Layer 4 of a small transformer language model trained on English Wikipedia (8 layers, counted from 0, width 64).
Take only the direct path to the model's output, skipping the later layers: a vector added to the residual stream pushes a token's score in proportion to its dot product with that token's output vector.

Output vectors of the tokens that the questions are about. A number n stands for (n - 500) times 0.0047.
"\",": 458 401 513 454 655 449 484 579 685 487 492 500 518 750 506 584 481 405 379 408 493 601 593 357 525 586 503 461 593 513 444 389 670 628 607 452 537 492 301 552 583 670 401 570 590 282 467 532 528 608 363 571 247 520 427 532 326 509 517 486 236 300 632 459
"ne": 565 355 512 500 418 455 502 563 531 379 290 437 465 712 446 686 488 503 532 670 523 585 551 494 663 349 774 562 503 392 630 560 651 638 515 478 446 518 461 638 560 484 540 479 529 372 578 613 605 568 565 446 426 577 460 589 440 349 447 556 497 380 457 366
"wo": 594 425 484 500 434 482 446 467 634 608 337 513 479 503 460 819 443 659 419 521 496 621 652 464 763 542 397 398 490 436 611 524 865 529 645 402 647 451 529 613 554 556 541 426 561 449 379 567 447 664 625 434 368 448 433 580 449 474 293 447 448 417 417 530
"ower": 423 266 461 480 609 559 535 561 619 592 388 439 445 537 370 685 454 520 321 413 604 509 612 477 705 434 532 442 503 538 651 534 638 572 474 484 587 396 551 672 444 601 403 461 626 578 560 582 483 668 454 477 446 265 681 538 460 379 472 510 253 433 601 547
" been": 475 424 454 452 385 507 468 518 681 396 227 427 686 738 584 452 437 448 306 377 391 492 630 359 641 521 423 570 671 235 555 308 627 753 569 538 397 273 401 490 718 437 398 372 621 357 551 750 301 545 396 476 429 486 629 392 516 545 426 741 383 248 684 656
"ment": 507 253 489 339 546 479 391 472 415 483 416 329 535 722 347 567 432 518 378 627 443 352 737 602 705 503 607 384 331 464 560 243 687 553 517 399 454 614 300 574 516 546 632 437 543 569 413 311 631 809 464 526 258 351 504 268 263 665 396 753 570 292 656 492
"ual": 608 230 465 558 596 519 500 368 388 443 414 355 503 457 346 660 511 696 559 466 580 369 661 423 426 576 631 658 669 309 512 474 567 600 530 427 375 421 464 389 741 642 156 452 551 500 459 610 577 796 565 368 385 370 444 536 477 464 399 504 570 327 507 446
"reat": 463 319 454 319 520 590 578 475 471 548 426 279 676 643 472 804 461 651 396 443 446 471 383 485 720 415 457 494 641 436 549 392 664 553 596 600 416 376 481 478 446 748 414 552 560 379 394 690 528 667 514 451 251 515 510 553 588 624 522 585 364 392 655 569
"ied": 556 361 493 412 548 577 520 633 432 430 395 603 379 338 542 570 412 437 523 425 440 509 362 395 506 508 447 485 322 377 474 508 718 564 508 401 476 290 562 467 516 435 405 570 448 479 512 426 342 531 485 613 248 331 570 669 516 245 368 443 367 438 628 639
"$": 458 420 438 446 434 380 559 606 578 299 591 386 528 574 467 509 491 769 403 543 421 517 675 420 494 550 460 488 556 500 468 404 733 614 692 399 474 391 402 613 532 460 420 418 623 529 526 455 471 634 532 564 354 518 708 506 489 467 484 621 416 540 664 559
" =\n\n": 595 415 515 442 655 546 512 733 638 256 489 184 401 653 182 554 437 741 383 571 576 672 570 560 504 591 478 486 491 531 489 320 306 549 547 595 678 538 373 486 626 746 291 287 673 500 320 570 400 684 493 561 335 470 334 613 309 560 391 559 374 165 531 658
"ced": 470 512 435 382 741 686 479 760 364 469 489 446 470 748 375 737 423 439 342 745 444 472 505 627 426 500 434 383 575 310 496 647 626 594 638 285 520 211 291 572 680 481 509 560 624 537 670 534 341 407 617 447 123 459 426 415 366 437 347 811 512 496 689 614
"ress": 580 321 444 555 617 404 516 619 388 524 418 385 637 708 625 603 448 556 550 433 601 579 641 427 655 421 625 284 608 560 538 496 457 484 424 544 660 330 507 574 479 422 389 497 613 334 444 444 456 415 659 398 310 395 602 628 434 345 515 483 373 448 682 474
"ince": 555 350 459 578 404 655 736 602 584 546 417 562 553 536 484 737 495 440 561 512 426 610 462 508 681 493 337 430 676 452 402 509 662 621 599 343 697 442 435 503 632 581 288 343 598 444 305 480 528 457 307 621 396 352 663 345 500 566 368 777 239 322 651 414
"au": 392 313 500 403 556 538 515 674 421 525 460 438 483 448 418 519 505 497 574 475 497 562 614 513 518 378 497 507 647 341 548 522 719 390 480 625 500 484 484 629 480 570 372 457 307 402 474 768 567 549 706 440 368 442 583 452 466 461 405 478 497 241 456 497
"use": 386 307 500 540 659 503 623 597 524 389 486 379 457 787 614 612 442 522 265 500 590 624 430 383 437 431 344 328 521 291 398 402 381 602 574 480 562 530 429 519 533 664 426 373 630 370 565 465 503 485 722 559 351 512 456 380 448 395 361 587 527 388 500 402
"ily": 420 262 506 213 671 709 448 600 649 509 386 559 651 599 518 700 426 363 394 710 424 592 495 274 610 416 478 623 612 394 406 443 558 687 608 442 438 345 476 517 623 296 348 580 580 650 389 679 411 618 556 733 448 576 579 396 456 384 449 684 264 163 625 779
"port": 319 397 509 524 419 512 451 535 330 517 307 461 610 467 631 678 442 632 326 603 500 599 536 319 510 506 352 672 679 385 414 397 507 487 469 315 519 404 377 583 608 553 490 547 496 695 535 513 453 493 570 558 478 494 594 654 277 553 332 609 212 432 455 451
"ruary": 526 400 475 569 534 585 533 874 718 512 45 413 542 478 320 775 413 666 328 794 160 351 777 190 749 280 101 423 432 234 668 599 597 693 698 470 437 216 331 773 514 516 543 400 809 281 472 338 389 772 394 348 29 303 451 578 139 664 382 525 402 195 733 706
"]": 604 441 492 404 585 507 573 602 714 464 475 211 418 521 484 641 484 348 365 516 255 489 579 402 601 658 357 457 580 328 510 381 673 691 702 587 504 423 420 426 665 616 468 524 679 383 383 457 562 559 353 452 190 604 556 643 403 302 624 504 235 364 675 576
" would": 628 500 465 468 506 623 498 421 685 422 412 390 536 516 479 594 458 505 424 371 517 483 492 555 540 541 532 512 696 464 426 326 665 652 434 457 488 440 366 521 494 404 466 500 578 348 500 619 500 450 446 506 365 527 659 425 348 353 410 565 430 498 611 510

Output weights of attention head 0. The head adds the sum of these rows, row i times number i of z. A number n stands for (n - 500) times 0.00081.
o0: 446 384 578 467 620 472 393 527 681 266 672 604 394 561 712 394 646 534 677 744 349 577 283 762 371 599 508 397 478 623 591 391 729 433 534 626 631 474 457 415 368 698 256 425 568 258 640 588 583 728 387 402 627 542 552 517 531 625 285 464 621 430 695 490
o1: 563 477 163 432 300 328 598 458 660 452 186 665 712 320 587 465 334 456 310 526 290 343 539 742 475 410 502 245 390 594 413 429 309 400 475 295 519 501 646 382 557 409 390 555 298 613 682 392 390 525 361 401 564 809 571 471 591 274 280 663 558 463 415 472
o2: 452 310 592 611 504 472 560 382 374 412 669 694 674 817 703 381 531 437 448 516 690 287 374 676 504 403 414 579 417 347 560 650 329 461 256 497 346 26 586 325 399 336 205 694 360 711 528 433 541 413 536 518 395 398 451 543 277 300 579 612 549 413 870 547
o3: 343 544 482 850 559 627 505 471 586 436 451 286 135 383 593 391 552 403 402 425 545 459 519 321 467 735 423 527 717 494 516 612 723 617 380 504 452 632 330 666 177 301 662 296 408 601 659 508 319 600 653 852 640 728 433 418 653 547 541 565 445 385 479 324
o4: 406 471 697 313 473 476 524 476 282 380 591 556 617 393 489 598 710 650 618 692 824 511 633 489 785 292 513 306 510 244 352 520 749 561 506 742 648 329 649 647 566 637 338 437 437 636 354 567 630 401 511 278 545 636 323 406 669 426 335 556 488 404 417 460
o5: 592 359 646 748 678 459 368 488 411 465 517 592 393 259 324 463 373 216 369 504 445 556 410 389 563 600 380 865 632 302 547 336 733 510 288 715 505 567 507 621 437 647 561 432 548 513 656 341 391 426 516 338 436 694 640 632 307 550 349 520 514 297 729 670
o6: 410 585 399 595 387 524 423 676 675 487 597 558 428 374 396 527 567 665 296 477 797 407 514 352 539 542 515 452 614 722 515 523 798 516 516 492 805 535 621 607 294 603 519 352 452 385 601 385 307 468 429 559 798 439 553 333 604 743 341 564 331 482 647 447
o7: 653 472 398 401 553 662 279 588 338 642 550 488 406 524 527 478 285 515 257 495 486 438 337 530 405 686 510 316 635 629 578 539 418 671 584 506 287 375 355 810 639 481 677 594 330 405 539 437 445 633 676 559 464 206 377 702 194 508 487 674 212 112 319 554
o8: 629 591 492 601 598 562 800 640 667 415 575 425 307 375 446 455 547 640 543 544 230 424 333 456 523 424 296 587 391 713 597 555 377 349 385 260 483 505 599 449 538 255 660 280 382 639 400 222 643 649 526 622 611 388 649 521 456 524 387 651 624 509 434 486
o9: 457 527 625 539 660 644 654 442 550 575 379 488 427 681 629 541 527 409 627 546 516 456 305 464 453 401 506 393 592 304 602 464 603 467 319 652 377 349 700 444 674 607 547 618 485 453 165 587 490 593 752 340 445 485 410 443 451 486 288 540 453 618 583 580
o10: 516 346 449 324 633 487 659 580 513 397 649 399 549 586 541 596 679 645 475 525 474 306 297 597 550 580 198 379 496 454 230 596 838 737 366 515 576 428 811 399 458 252 475 606 647 280 318 550 380 370 493 668 776 669 399 377 587 362 675 478 439 529 555 549
o11: 508 610 359 628 214 472 401 422 638 466 496 340 243 462 711 678 343 320 421 535 505 468 378 671 530 673 337 468 574 524 647 569 460 594 700 643 306 228 541 521 441 691 472 813 789 415 210 282 410 688 674 606 585 624 479 499 584 345 710 503 545 771 572 653
o12: 733 333 128 776 562 508 571 494 718 412 369 390 668 491 685 676 487 668 423 471 245 400 692 606 382 447 361 251 449 727 599 93 671 696 517 280 446 326 352 434 458 618 644 664 356 407 633 550 619 476 438 559 345 473 469 341 156 476 548 628 853 540 429 496
o13: 602 536 563 612 592 646 493 554 491 598 395 486 522 477 506 774 686 490 390 514 513 261 511 520 492 481 503 514 705 305 331 490 763 318 516 595 446 364 526 458 414 427 386 365 228 420 609 516 504 495 262 450 581 507 516 355 493 417 479 413 451 270 294 398
o14: 483 615 579 562 352 633 656 372 578 626 582 808 458 482 528 348 435 293 518 654 282 650 388 524 242 436 426 564 481 226 840 410 219 413 406 553 292 386 450 510 66 594 418 386 437 544 529 546 258 398 401 373 589 678 542 585 582 565 416 434 509 522 737 639
o15: 441 535 542 596 472 310 503 679 520 612 768 570 511 355 489 667 598 367 551 451 618 527 626 393 677 549 569 517 496 487 490 485 380 367 590 473 525 444 467 482 403 688 295 502 164 655 443 550 695 740 332 359 662 459 616 705 653 488 410 490 417 252 742 339
o16: 495 518 288 495 455 463 407 553 648 405 504 694 690 644 564 694 571 482 578 428 373 350 319 481 511 303 543 639 405 585 361 712 184 454 490 437 582 658 524 410 304 554 686 563 526 503 597 345 349 426 377 632 385 488 711 565 800 282 242 754 300 616 403 314
o17: 417 467 616 551 700 421 622 598 606 593 366 582 573 687 543 452 272 613 436 491 509 528 429 613 495 461 564 424 499 438 282 641 610 452 483 382 680 565 394 585 412 656 409 562 431 544 386 491 437 580 631 868 616 734 350 550 530 321 454 708 567 324 527 419
o18: 342 497 241 354 568 622 437 541 471 661 254 445 327 269 553 351 267 650 536 515 349 316 385 561 897 583 500 598 638 299 595 674 382 442 565 496 429 629 431 434 601 253 550 548 688 445 583 307 382 484 321 329 600 296 641 482 662 535 407 283 544 524 577 805
o19: 582 334 361 640 464 400 449 520 626 539 632 714 479 637 367 579 85 297 499 468 569 471 623 423 528 852 621 495 324 656 508 403 144 518 364 380 614 659 441 422 690 485 446 285 575 611 544 257 554 670 481 733 466 546 380 410 805 509 573 795 534 649 556 534
o20: 574 615 268 556 240 531 719 372 416 569 690 441 571 528 446 609 212 669 480 298 590 414 560 514 649 328 376 514 340 533 439 658 793 600 570 446 383 308 315 712 427 416 538 415 535 607 637 409 296 556 323 510 417 532 647 468 526 454 472 505 424 566 606 369
o21: 699 600 488 568 352 539 576 496 648 368 602 591 582 543 249 904 536 631 512 537 682 397 669 385 657 453 501 636 499 661 524 498 425 566 608 309 349 504 251 734 685 143 331 567 680 707 590 285 342 733 306 723 450 533 536 542 753 455 513 708 217 463 541 576
o22: 287 911 288 370 584 381 592 447 399 410 390 565 723 464 391 507 306 647 346 364 519 663 431 581 544 160 571 487 405 480 576 482 305 553 554 627 355 524 233 571 324 871 451 673 402 743 368 587 450 286 537 521 393 520 509 570 646 617 500 553 736 580 568 452
o23: 558 369 602 514 629 408 459 551 769 640 587 776 617 473 532 466 755 315 545 566 458 411 695 381 536 576 547 444 447 442 527 626 381 562 708 389 433 447 515 411 757 231 569 741 465 485 235 440 610 242 327 487 638 510 456 555 487 654 666 536 442 702 484 611
o24: 543 506 510 536 673 545 703 559 253 353 608 590 603 331 614 474 249 734 559 642 449 453 280 812 764 582 548 605 599 648 453 477 522 455 477 413 568 703 648 531 507 334 492 363 805 461 591 303 337 531 602 803 492 697 385 265 245 462 600 444 704 577 561 626
o25: 297 556 451 194 549 497 521 432 597 570 446 570 456 457 512 763 341 599 371 393 271 660 576 606 418 428 558 375 360 565 622 412 426 444 663 361 520 574 383 500 484 190 532 624 451 442 153 487 579 605 743 534 549 470 482 480 473 430 341 428 397 293 377 438
o26: 445 366 186 574 469 564 336 636 671 464 426 549 531 466 603 528 397 666 389 416 618 285 412 364 413 748 594 372 563 519 487 324 628 512 585 325 543 497 425 418 515 625 553 589 528 329 419 601 201 554 493 551 661 398 223 385 478 574 565 549 441 503 731 472
o27: 646 434 409 491 618 431 410 630 592 243 610 282 222 682 664 354 540 536 510 229 477 349 284 390 526 525 473 280 308 414 501 478 723 615 501 571 533 575 445 277 362 595 333 253 371 329 263 541 325 384 563 475 329 470 596 499 362 353 395 743 304 309 797 560
o28: 419 505 629 623 567 533 685 422 698 254 430 330 494 634 691 648 625 355 480 475 587 485 462 527 162 697 560 483 580 484 360 515 564 528 371 595 725 293 559 663 559 343 495 379 439 461 632 669 582 337 675 760 400 468 425 396 426 258 141 609 273 461 385 667
o29: 580 530 647 301 408 500 491 502 439 448 627 537 633 586 473 739 671 326 665 452 615 564 439 853 460 561 485 601 559 608 280 417 605 496 452 460 497 470 351 508 468 194 358 565 592 414 506 527 798 356 461 551 444 628 357 549 215 430 404 292 307 251 431 335
o30: 403 575 529 433 632 567 477 415 464 558 416 382 592 439 434 438 440 582 516 217 538 577 632 538 523 494 636 210 530 500 401 604 474 625 660 357 351 383 354 634 575 714 595 523 621 499 389 490 403 547 568 509 160 604 459 276 497 754 440 812 792 426 549 534
o31: 486 531 620 456 520 678 604 490 372 712 488 355 374 427 426 545 587 599 452 536 370 444 600 420 570 353 469 544 406 230 510 552 856 543 607 511 303 548 527 475 631 419 379 577 458 412 422 538 228 476 382 457 486 431 359 752 587 684 504 508 532 453 779 512

Each question shows a token from some text and the vector z that the head gathered there. A number n stands for (n - 500) times 0.0059.

" ": 424 585 624 550 651 515 552 538 383 384 569 555 667 713 223 608 506 620 441 436 816 689 287 238 286 474 466 579 641 689 332 432
Which of these tokens does it push up most? "ince"

"5": 487 645 569 615 614 478 471 505 514 360 580 706 564 726 271 578 526 702 464 555 905 668 401 335 330 461 369 519 779 641 350 426
Which of these tokens does it push up most? "ince"

".": 557 545 758 515 705 554 549 570 431 667 695 598 629 657 235 693 493 655 480 367 846 721 324 256 248 564 357 584 827 652 420 422
Which of these tokens does it push up most? "ince"

" not": 495 500 710 424 537 606 384 631 328 611 592 529 712 616 262 632 301 588 506 349 813 886 398 264 279 594 586 772 768 606 347 611
Which of these tokens does it push up most? "ruary"

" v": 492 514 494 468 563 556 413 609 400 418 621 518 743 599 234 541 433 677 511 310 803 720 400 216 308 534 559 736 722 709 295 482
Which of these tokens does it push up most? " would"

" also": 544 561 855 471 626 585 359 625 366 448 556 467 741 657 271 639 342 645 478 371 861 752 282 241 341 561 509 808 782 591 358 465
Which of these tokens does it push up most? " been"

" g": 336 648 541 515 566 457 468 643 490 344 569 688 647 569 258 505 429 691 462 473 843 674 499 387 350 564 485 602 582 612 359 415
Pushed down most: "au"

" A": 505 510 547 545 646 622 429 553 391 500 596 581 678 623 211 452 472 662 495 310 761 668 403 248 403 499 470 698 676 733 378 514
Which two tokens does it push up most, strongest first? " would", "]"

"ian": 403 555 635 531 702 567 467 603 421 364 644 396 630 532 269 549 527 745 359 426 722 462 382 189 304 375 327 687 650 720 255 445
Pushed down most: "ruary"

"ed": 431 625 622 383 680 548 481 549 402 422 513 529 595 556 155 741 379 595 403 332 834 682 280 230 264 384 432 641 593 703 378 494
Which of these tokens does it push up most? "ual"

" D": 434 581 631 490 647 534 482 519 348 494 537 526 650 690 239 547 526 723 459 325 794 516 376 155 337 404 487 646 708 745 241 412
Which of these tokens does it push up most? " would"

" most": 476 513 666 523 665 624 478 575 309 427 526 504 741 680 224 604 431 602 433 419 819 694 386 191 386 616 442 702 664 643 396 520
Which three tokens does it push up most, strongest first? " would", "\",", "wo"

",": 456 576 735 436 674 472 481 490 325 454 589 522 623 595 198 639 514 730 469 373 789 537 329 274 293 422 427 659 710 729 284 337
Which of these tokens does it push up most? "ress"

"21": 361 686 546 512 624 489 537 548 399 278 582 590 684 584 243 589 437 753 434 467 878 621 470 242 318 496 439 581 597 640 338 361
Which of these tokens does it push up most? "$"

"i": 532 580 757 447 680 553 441 694 372 422 679 448 666 580 346 303 382 714 312 391 759 688 240 292 393 387 442 614 827 702 392 391
Which three tokens does it push up most, strongest first? "ced", " would", "ily"

"200": 397 615 530 477 552 657 408 614 530 371 597 681 793 650 271 596 468 634 456 367 717 690 502 207 360 581 417 620 716 634 454 408
Which three tokens does it push up most, strongest first? " would", "ruary", "]"

"ri": 425 495 531 583 639 610 366 653 429 468 631 620 590 622 258 363 409 623 370 302 629 615 322 333 382 402 439 769 642 781 392 573
Which three tokens does it push up most, strongest first? "]", " would", "\","

" all": 478 525 664 417 552 597 447 622 311 583 533 528 688 641 240 625 287 620 506 370 775 890 399 240 319 621 592 743 728 548 397 557
Which of these tokens does it push up most? "ruary"

"igh": 518 650 546 530 735 545 542 465 425 334 590 469 715 663 273 629 419 681 447 347 828 720 395 230 227 532 423 667 803 698 472 443
Which of these tokens does it push up most? "ince"

"ubl": 406 510 626 474 680 538 510 803 383 556 625 689 704 567 233 402 236 640 466 382 691 669 407 208 418 539 466 671 750 770 366 503
Which of these tokens does it push up most? "ced"

" sc": 494 524 666 446 691 536 525 501 374 395 583 535 592 662 122 626 568 691 435 362 763 606 228 199 342 412 465 662 706 789 334 447
Which of these tokens does it push up most? "ince"

" E": 408 512 566 571 564 548 500 612 407 481 613 503 688 625 200 540 441 810 535 331 710 562 351 295 350 623 315 568 578 716 477 521
Which of these tokens does it push up most? "wo"

" a": 445 612 632 477 662 569 421 531 329 402 555 493 656 695 231 695 460 658 379 300 866 544 393 170 268 289 463 673 630 688 291 441
Which of these tokens does it push up most? "au"

"rat": 495 480 590 379 735 650 448 738 292 519 531 718 647 458 156 568 370 579 400 378 690 710 292 203 365 536 498 691 787 603 357 512
Which of these tokens does it push up most? "]"

" |": 441 533 589 581 563 526 502 666 458 449 585 506 640 631 248 573 403 810 550 378 738 577 390 322 290 630 265 559 580 691 447 496
Which of these tokens does it push up most? "wo"

" and": 426 472 651 541 671 501 522 546 358 402 493 543 665 650 155 615 473 661 433 367 735 687 234 278 260 497 438 654 634 734 394 436
Which of these tokens does it push up most? "\","

"er": 529 504 633 451 446 600 407 664 439 299 559 533 444 600 79 591 415 751 433 454 735 585 323 190 207 530 464 800 715 759 226 369
Which of these tokens does it push up most? "\","

" pr": 494 530 547 393 588 574 363 692 422 599 668 477 673 496 159 426 430 632 402 386 789 729 373 250 333 487 488 576 730 702 368 475
Which two tokens does it push up most, strongest first? "ced", " would"

"==": 426 588 548 448 709 559 457 520 320 693 744 568 711 529 181 706 597 662 398 383 727 615 390 200 453 558 556 649 705 556 430 658
Which of these tokens does it push up most? "reat"

" L": 407 604 517 485 612 521 522 654 390 508 610 480 624 637 164 440 358 783 544 242 754 688 418 346 441 598 410 583 636 691 446 394
Which two tokens does it push up most, strongest first? "wo", " would"

" |\n": 434 523 670 525 575 529 520 462 428 442 804 578 627 641 126 716 493 639 621 430 760 628 293 149 233 576 375 558 649 690 386 505
Which two tokens does it push up most, strongest first? "ince", "ower"